Layer 3 of a small transformer language model trained on English Wikipedia (16 layers, counted from 0, width 64).
Take only the direct path to the model's output, skipping the later layers: a vector added to the residual stream pushes a token's score in proportion to its dot product with that token's output vector.

Output vectors of the tokens that the questions are about. A number n stands for (n - 500) times 0.0031.
"ction": 677,563,382,860,356,563,597,914,402,375,315,426,283,809,569,31,255,190,222,589,326,292,241,810,479,536,444,657,242,524,435,637,537,583,572,220,217,693,566,672,313,351,560,675,428,500,615,450,364,489,600,726,734,875,548,693,149,899,336,611,393,733,400,263
"ar": 620,517,439,556,558,593,557,401,591,565,475,500,635,398,259,239,567,385,384,672,698,629,576,723,522,438,461,593,604,519,424,355,510,453,561,538,524,702,298,453,627,454,705,600,439,580,347,314,521,483,646,282,443,424,402,269,481,352,258,431,474,359,393,520
"}": 477,562,614,624,362,508,530,776,373,183,636,308,582,637,837,596,177,477,527,491,181,508,330,396,425,638,234,705,392,649,483,377,555,454,544,615,740,625,340,439,467,686,394,515,286,544,408,560,245,271,717,470,836,641,670,711,500,655,718,614,557,673,377,271
"ten": 495,721,406,685,630,370,548,550,415,288,613,559,550,876,325,359,299,299,268,371,402,582,439,538,590,736,538,760,383,599,689,193,602,961,538,478,505,253,318,408,271,803,663,457,585,849,675,718,574,467,407,74,543,480,495,343,549,419,263,381,234,703,679,599
".": 649,380,413,500,536,396,430,425,528,530,487,669,492,145,385,512,538,695,604,860,739,354,523,305,646,491,402,463,584,531,557,597,719,262,688,370,511,325,597,487,492,527,465,304,590,429,549,250,411,687,612,596,504,408,687,546,533,509,480,528,551,602,700,521
").": 509,477,500,613,270,310,507,872,402,384,620,510,341,456,420,611,402,577,595,661,213,678,317,396,795,677,480,677,361,634,546,495,555,439,465,112,583,200,316,597,463,593,375,370,573,733,555,365,96,513,859,626,451,420,479,551,470,654,336,293,437,601,505,465
"\n\n": 328,626,424,405,465,525,509,480,461,356,535,453,611,570,536,735,463,540,624,473,597,535,492,500,407,550,316,309,608,734,477,664,313,582,574,464,591,232,510,756,395,495,643,660,487,548,577,380,595,604,409,392,251,815,527,833,408,491,543,622,491,565,534,362
"orn": 604,511,551,699,474,221,632,550,514,422,856,705,323,717,629,233,243,469,478,645,544,484,412,677,422,398,668,686,580,467,454,387,681,621,369,530,388,445,824,676,741,579,543,456,340,613,536,475,424,419,726,462,427,328,207,561,510,416,728,345,736,543,195,415
"==": 599,528,240,343,605,485,569,782,322,594,611,510,424,505,896,809,267,309,491,495,487,723,676,485,561,703,446,652,575,717,477,419,466,495,443,564,668,504,569,676,223,637,809,392,603,446,418,545,343,572,686,301,349,611,479,708,411,836,549,625,96,491,301,466
" /": 390,708,398,451,588,563,503,754,471,273,583,415,641,519,625,492,411,484,520,492,454,629,314,726,357,706,526,622,261,516,594,523,526,535,394,538,414,360,623,681,665,648,255,298,617,598,520,388,637,582,490,279,602,722,576,884,341,614,655,696,559,504,687,455
" had": 433,675,561,496,579,455,491,623,364,492,326,534,325,325,633,395,567,412,641,522,413,540,493,408,545,718,535,509,563,310,743,726,450,504,397,539,571,463,621,481,573,675,537,481,415,390,493,796,214,590,854,608,596,617,240,472,446,554,414,336,341,582,422,440

Output weights of attention head 1. The head adds the sum of these rows, row i times number i of z. A number n stands for (n - 500) times 0.00064.
o0: 442,363,584,468,481,560,531,453,412,479,474,568,425,279,426,291,592,514,426,678,574,558,509,435,543,580,488,592,661,383,788,640,557,563,494,269,171,505,465,435,516,560,480,461,654,546,462,429,491,453,407,497,305,484,463,489,436,446,603,540,520,613,523,663
o1: 563,549,525,415,609,507,579,538,622,358,338,687,563,286,502,569,715,683,588,367,475,522,641,415,439,452,408,557,418,307,597,525,387,581,589,491,803,689,541,441,424,497,513,605,388,374,516,610,624,652,359,648,526,530,324,497,262,535,406,285,349,600,493,500
o2: 569,465,471,391,537,322,460,506,203,467,557,619,457,332,537,333,430,400,531,543,673,321,476,489,401,556,514,545,625,576,370,398,419,250,548,443,402,487,419,329,579,409,575,450,579,450,577,509,473,583,413,607,355,345,480,612,495,466,513,421,413,611,490,477
o3: 581,709,566,527,469,465,702,479,429,518,551,332,518,283,592,427,593,475,534,559,648,281,711,589,472,630,375,481,531,432,658,520,177,672,364,501,586,601,634,548,725,868,415,625,564,385,721,515,446,600,380,548,576,457,410,568,459,613,797,508,483,470,439,492
o4: 318,354,523,355,453,479,429,546,633,624,324,774,318,546,497,423,428,440,530,516,381,505,495,778,455,621,444,500,642,542,592,479,472,494,593,386,629,504,446,318,151,375,675,458,706,489,522,556,534,626,672,414,652,577,433,636,449,629,516,226,506,654,441,660
o5: 604,430,544,480,309,433,461,519,488,398,425,591,482,211,509,686,473,600,437,563,579,565,468,584,680,414,534,295,386,586,574,377,445,577,368,358,344,518,530,541,234,454,416,412,652,357,518,480,538,469,274,444,344,519,343,489,655,476,492,499,263,515,446,581
o6: 467,543,333,411,561,521,899,707,264,512,563,433,364,632,517,485,266,398,655,273,420,564,672,590,539,693,758,420,417,544,304,356,478,770,477,439,258,542,600,606,567,501,723,442,561,618,461,481,670,563,322,642,674,451,588,510,604,649,415,530,534,520,573,475
o7: 458,473,539,692,455,488,422,474,685,824,528,574,503,585,438,479,676,718,482,412,302,679,586,610,457,515,634,542,527,554,345,360,484,573,438,471,471,220,200,362,532,520,519,437,426,535,624,340,327,460,487,379,452,362,474,337,431,514,298,354,459,378,448,559
o8: 605,305,653,618,491,482,621,345,635,568,468,448,522,544,653,332,403,442,431,577,564,441,477,656,439,600,394,560,528,408,469,493,378,373,579,542,517,778,361,479,582,465,568,469,335,590,559,452,591,426,338,477,567,502,720,299,496,686,585,320,535,487,418,431
o9: 512,311,614,558,371,659,380,538,480,459,282,650,511,280,544,448,784,338,649,690,322,523,455,285,620,590,563,283,590,274,642,489,523,352,369,439,582,443,231,376,367,451,783,529,401,278,559,334,487,597,609,765,411,425,584,296,382,473,458,516,431,422,589,507
o10: 376,601,676,453,667,323,562,525,633,481,539,513,590,411,505,608,444,384,508,556,427,473,441,514,507,475,582,532,460,571,499,454,627,464,602,495,385,294,364,608,524,510,712,366,485,367,541,359,351,463,694,598,459,465,399,408,531,479,505,487,490,403,441,429
o11: 541,471,544,470,664,648,452,455,219,616,577,645,605,517,589,624,589,462,361,494,190,560,590,521,635,566,419,544,611,559,557,417,565,600,446,305,476,432,449,331,316,615,517,501,638,549,528,316,421,467,674,574,473,330,557,485,515,670,639,424,481,633,460,437
o12: 609,618,562,676,505,260,509,656,244,492,384,322,480,775,590,560,482,451,461,535,304,366,190,309,539,593,365,713,730,671,545,410,317,514,377,651,438,576,403,421,383,488,619,448,303,487,424,395,451,501,565,554,288,423,629,446,253,572,579,467,432,560,550,316
o13: 410,632,526,431,381,664,558,577,631,497,280,583,521,597,470,516,704,451,657,351,591,399,666,605,495,469,392,503,603,22,717,667,351,279,421,527,621,257,721,484,356,564,214,690,550,446,626,658,485,541,433,402,517,756,489,581,376,491,351,730,348,379,468,496
o14: 349,304,446,672,423,413,450,607,585,565,516,539,668,331,473,505,434,500,521,390,329,512,433,562,570,544,307,473,510,447,512,542,468,472,580,411,361,190,182,673,504,475,337,388,573,534,422,585,328,508,479,314,459,448,345,421,641,600,441,512,766,472,590,415
o15: 339,412,554,543,379,628,516,645,648,288,506,632,504,690,579,632,373,639,578,489,375,338,323,467,405,648,499,609,539,522,390,425,687,430,397,489,552,416,499,772,590,540,501,487,551,689,438,313,495,343,752,440,623,464,450,538,479,474,265,543,413,497,574,531
o16: 509,559,495,515,455,434,466,492,741,504,222,576,318,623,491,449,559,668,634,613,516,512,500,455,404,550,497,345,497,562,450,487,315,716,599,610,574,482,505,664,425,577,652,505,490,386,637,648,565,481,475,440,291,730,387,477,278,534,422,487,558,296,377,607
o17: 844,495,690,262,535,375,355,350,449,570,621,594,673,454,559,478,481,494,487,694,426,442,633,554,724,523,735,587,453,518,533,418,461,446,549,500,543,529,385,281,523,495,262,571,468,631,650,402,537,543,549,725,436,297,595,448,646,589,384,446,502,412,349,519
o18: 525,312,593,434,682,683,650,598,440,466,546,585,636,569,593,440,365,512,276,562,371,505,387,614,315,521,698,481,108,496,343,483,430,731,445,577,453,624,457,383,485,603,528,553,226,487,353,281,340,385,506,564,681,566,455,428,427,653,715,403,501,333,508,258
o19: 383,677,309,351,771,611,407,408,364,604,516,434,459,368,404,292,517,764,558,270,720,607,619,448,509,368,515,675,465,577,437,564,489,458,674,654,385,275,389,747,571,559,398,502,475,582,566,517,572,617,380,400,486,677,418,454,317,310,420,606,347,544,528,609
o20: 508,331,296,509,769,518,469,338,472,410,493,559,708,639,611,649,435,577,612,329,516,529,461,527,672,676,647,737,535,419,532,442,481,483,641,692,283,457,455,549,563,692,368,519,456,698,525,452,552,552,603,646,626,395,592,509,379,370,648,499,614,438,762,606
o21: 581,592,660,418,472,584,757,476,439,632,323,473,371,468,439,567,421,549,525,364,350,637,699,501,541,569,533,549,400,491,477,415,476,645,487,465,478,601,431,546,623,459,604,441,402,570,335,373,427,656,383,388,489,520,503,266,529,629,346,562,512,442,336,414
o22: 563,305,489,535,481,379,509,511,741,456,369,353,465,515,487,308,489,366,455,508,549,631,352,491,612,433,336,647,510,429,630,551,478,550,528,729,517,706,425,508,518,609,427,524,431,528,517,688,589,527,592,459,542,647,562,618,352,310,690,509,735,454,721,491
o23: 445,661,642,555,697,559,545,383,293,620,445,342,629,315,416,567,463,742,366,514,672,484,553,472,382,401,531,467,732,452,581,550,582,216,563,414,450,612,606,599,643,612,555,496,454,510,596,498,409,628,468,657,455,362,503,583,470,499,556,478,362,476,417,337
o24: 387,426,652,400,429,473,556,534,673,517,136,441,365,535,548,484,366,293,383,591,390,642,407,551,602,440,490,560,429,592,748,524,452,474,427,543,642,439,469,527,444,447,609,488,423,596,476,401,334,482,732,325,522,576,650,716,333,447,538,344,395,571,577,619
o25: 509,602,592,275,535,480,462,371,659,513,479,453,608,536,548,429,648,467,311,585,350,503,777,603,503,326,663,415,406,420,500,472,524,682,636,494,644,490,503,476,556,380,416,787,522,457,500,605,378,265,373,566,538,284,539,579,481,586,410,353,675,417,395,464
o26: 337,327,471,584,317,477,551,777,409,556,415,514,538,495,214,377,498,654,488,323,437,518,411,264,594,350,354,578,621,352,527,605,575,471,672,439,460,303,352,548,471,586,595,549,351,683,421,409,513,740,692,605,433,580,445,682,344,425,272,629,525,407,646,274
o27: 557,478,556,627,526,405,479,842,571,491,622,499,602,442,418,572,553,488,377,464,398,528,422,550,691,452,551,520,414,680,597,373,491,474,514,417,382,479,581,459,432,482,528,553,512,661,595,405,480,434,362,679,537,290,583,415,286,467,391,449,565,467,553,378
o28: 462,522,605,592,366,399,520,726,760,453,648,341,542,480,722,576,399,488,496,516,515,503,398,600,586,363,397,795,505,641,402,491,514,505,520,589,477,312,134,556,518,561,204,415,443,451,476,403,587,358,344,484,504,518,763,422,531,615,511,526,431,541,512,664
o29: 511,407,266,463,473,525,537,291,601,531,583,615,465,607,440,590,519,526,405,325,719,443,606,706,495,466,517,518,636,505,490,468,472,515,690,515,359,585,582,356,332,539,514,565,668,593,506,357,718,459,430,617,598,614,533,558,455,414,638,504,479,503,453,755
o30: 643,522,406,608,456,382,687,514,542,652,671,389,421,548,561,524,499,480,439,571,544,582,409,592,470,403,716,550,644,446,461,429,421,679,521,615,442,506,222,421,337,408,550,623,430,424,475,488,680,552,553,798,342,603,450,638,474,497,504,432,407,580,482,753
o31: 509,527,590,550,696,686,554,471,438,538,611,285,403,599,619,550,361,509,406,543,460,522,431,571,505,526,686,492,397,483,405,363,455,441,519,694,546,611,494,797,659,291,552,644,487,571,616,601,403,582,518,564,561,545,397,412,389,489,353,292,555,564,481,603

Each question shows a token from some text and the vector z that the head gathered there. A number n stands for (n - 500) times 0.0038.

" he": 458,549,538,388,501,532,472,462,457,511,520,301,386,567,512,513,610,419,381,601,337,514,476,497,512,488,595,447,488,449,445,487
Which of these tokens does it push up most? "\n\n"

"port": 539,288,630,375,420,587,716,360,277,435,581,454,549,381,351,420,450,491,558,759,583,480,258,375,450,428,327,369,472,640,697,507
Which of these tokens does it push up most? "=="

"te": 435,277,509,184,524,473,486,670,429,705,585,572,552,327,680,647,448,515,510,431,380,600,326,414,449,474,630,550,461,374,399,525
Pushed down most: " /"

"her": 455,568,431,395,392,428,502,576,837,493,625,312,425,116,357,485,612,593,654,567,534,673,590,652,620,578,363,378,612,472,579,628
Which two tokens does it push up most, strongest first? "ar", "orn"

"m": 512,538,515,383,542,398,426,441,484,444,516,369,328,472,496,668,443,334,502,689,562,438,521,530,495,338,483,325,598,450,349,526
Which of these tokens does it push up most? " /"

"v": 286,575,433,589,577,231,436,551,604,258,523,420,464,404,370,613,475,348,562,504,438,425,602,660,700,616,408,431,698,433,513,688
Which of these tokens does it push up most? "}"

" from": 470,382,546,423,574,429,493,451,329,513,639,363,421,456,463,584,525,509,397,609,512,455,462,615,497,358,633,488,432,503,507,494
Which two tokens does it push up most, strongest first? ".", "\n\n"

" man": 408,289,428,379,355,481,629,456,365,448,574,401,437,444,449,535,540,431,397,553,561,508,429,480,385,393,498,438,563,574,422,351
Pushed down most: " had"

" serv": 507,437,527,456,585,506,569,410,420,496,540,465,480,433,494,513,484,436,298,655,420,572,399,536,598,418,468,261,435,446,543,595
Which two tokens does it push up most, strongest first? "==", "\n\n"

"ing": 507,276,685,336,397,618,798,357,236,414,617,458,610,345,326,394,437,462,559,796,566,508,176,342,449,436,265,386,494,650,744,540
Which three tokens does it push up most, strongest first? "==", "ten", "orn"

"90": 463,594,357,479,397,616,482,407,339,779,633,351,719,609,401,506,658,246,439,524,337,578,581,515,716,318,664,512,541,318,557,532
Which of these tokens does it push up most? " had"

" in": 535,541,547,432,651,529,571,438,336,473,596,455,386,526,496,474,621,340,431,715,412,552,412,501,462,293,579,304,409,538,517,361
Which of these tokens does it push up most? "\n\n"

"p": 537,244,492,428,372,397,613,246,192,159,545,457,404,378,336,501,192,430,484,710,408,493,445,322,493,415,311,282,606,443,658,620
Which of these tokens does it push up most? " /"

"ist": 596,432,450,367,658,517,465,341,274,433,422,609,535,551,510,529,437,315,572,639,397,505,367,513,553,405,607,327,308,509,488,487
Which three tokens does it push up most, strongest first? "\n\n", "==", " had"

"ly": 474,679,553,337,457,466,369,403,553,756,700,389,406,273,505,572,483,372,695,563,359,481,499,485,590,609,533,437,685,386,422,494
Which of these tokens does it push up most? "}"

" to": 530,528,476,398,533,557,487,442,338,587,560,462,417,525,476,497,489,263,476,645,357,501,403,516,526,369,575,348,421,497,516,449
Pushed down most: "}"

" cont": 570,561,529,529,518,417,514,427,431,649,418,486,560,587,437,526,502,397,591,636,451,554,446,605,557,400,843,326,393,526,681,483
Which of these tokens does it push up most? " had"

"ar": 477,467,676,538,582,145,574,425,684,429,513,687,704,474,538,603,156,520,849,674,689,507,443,748,521,405,672,512,557,416,540,665
Pushed down most: "\n\n"

"ent": 460,471,703,558,599,101,602,420,711,418,518,713,744,444,544,606,126,524,876,667,696,510,446,747,527,403,666,514,573,389,546,679
Pushed down most: "\n\n"

"n": 495,661,571,463,460,381,422,329,535,433,521,510,626,460,429,450,309,482,513,728,509,513,460,712,491,527,528,528,548,447,467,627
Which of these tokens does it push up most? "}"

"en": 434,391,516,390,478,484,412,473,410,539,493,473,491,478,296,496,416,511,666,580,449,453,404,593,489,471,480,439,376,561,705,718
Which of these tokens does it push up most? "orn"

" E": 449,601,500,418,478,494,450,442,488,639,605,313,402,448,444,507,605,409,465,538,351,504,527,480,575,558,500,441,548,429,501,552
Pushed down most: "ten"

"l": 510,516,601,511,608,480,362,261,434,385,339,517,525,634,425,480,447,437,483,497,391,398,555,528,478,361,540,259,277,451,504,591
Which of these tokens does it push up most? " had"

"ed": 486,326,559,291,533,503,491,304,321,281,490,504,484,372,473,595,414,389,675,480,324,484,385,439,526,509,444,271,253,401,441,575
Which of these tokens does it push up most? "orn"

"eth": 377,586,696,331,504,655,687,522,286,377,618,349,359,281,535,504,509,418,342,638,520,496,456,412,383,341,557,624,528,633,665,546
Which of these tokens does it push up most? "ten"

"ake": 445,365,461,355,388,637,638,239,273,483,582,349,454,579,465,521,543,282,415,481,295,580,507,504,524,364,616,278,445,434,539,399
Pushed down most: "ar"

"se": 518,416,610,137,646,548,575,425,314,566,702,584,483,409,660,558,377,440,656,573,340,600,311,325,479,503,459,398,552,368,497,568
Which three tokens does it push up most, strongest first? ").", "==", "ten"

"est": 460,676,580,467,385,475,432,328,315,536,400,527,563,478,359,602,251,380,660,593,480,490,349,615,462,306,585,346,234,326,475,681
Pushed down most: "ten"

"t": 546,444,532,362,599,436,513,481,548,539,602,508,662,391,541,649,550,349,463,527,452,503,492,527,613,412,674,552,603,552,487,452
Which three tokens does it push up most, strongest first? ").", "ction", "}"

"e": 432,395,423,392,333,459,634,435,411,455,576,382,470,406,440,619,530,451,458,496,538,561,502,491,464,488,545,469,589,485,432,426
Which of these tokens does it push up most? " /"

"T": 387,599,476,424,452,604,552,523,430,637,620,322,513,509,490,440,593,336,562,563,465,560,520,486,591,423,583,562,459,476,503,462
Which of these tokens does it push up most? "\n\n"

" group": 479,698,549,528,557,515,472,389,380,602,478,465,494,646,410,495,459,312,503,575,360,516,474,448,592,366,574,365,343,447,478,470
Which three tokens does it push up most, strongest first? " had", "\n\n", "=="

"pl": 746,379,634,411,508,419,638,209,400,329,533,518,555,365,384,431,325,283,468,782,507,487,480,706,510,346,578,436,419,577,547,560
Which of these tokens does it push up most? " /"

" Gu": 440,516,467,468,546,328,406,481,495,361,470,425,406,468,442,636,461,353,503,627,548,426,539,613,557,429,496,342,568,458,412,593
Which of these tokens does it push up most? " /"

"an": 483,456,688,643,331,388,646,341,549,502,391,494,682,556,532,498,411,604,557,575,611,547,539,520,486,532,728,582,481,491,562,563
Which three tokens does it push up most, strongest first? "ction", "}", " /"

" for": 543,352,467,397,604,510,498,451,323,514,505,501,399,471,504,525,497,433,500,565,578,418,465,519,459,309,645,417,358,610,490,367
Which three tokens does it push up most, strongest first? ".", "\n\n", " /"

"ord": 466,458,474,514,475,428,532,466,491,526,522,413,560,430,456,561,586,416,477,549,435,569,446,603,546,492,537,445,432,448,500,615
Pushed down most: "."

"a": 564,556,451,452,582,599,542,447,487,565,595,343,475,512,517,615,684,251,592,426,386,541,496,454,526,334,569,583,440,525,396,468
Which three tokens does it push up most, strongest first? "ction", "\n\n", " had"

"at": 536,550,466,518,455,560,541,416,360,524,549,465,470,530,485,594,573,376,432,612,437,572,377,610,564,437,623,430,469,475,450,425
Which two tokens does it push up most, strongest first? "\n\n", " had"

"und": 480,587,483,385,448,454,448,512,596,572,604,331,417,291,408,512,603,535,503,578,459,564,560,553,547,570,455,440,516,446,514,589
Which of these tokens does it push up most? "ar"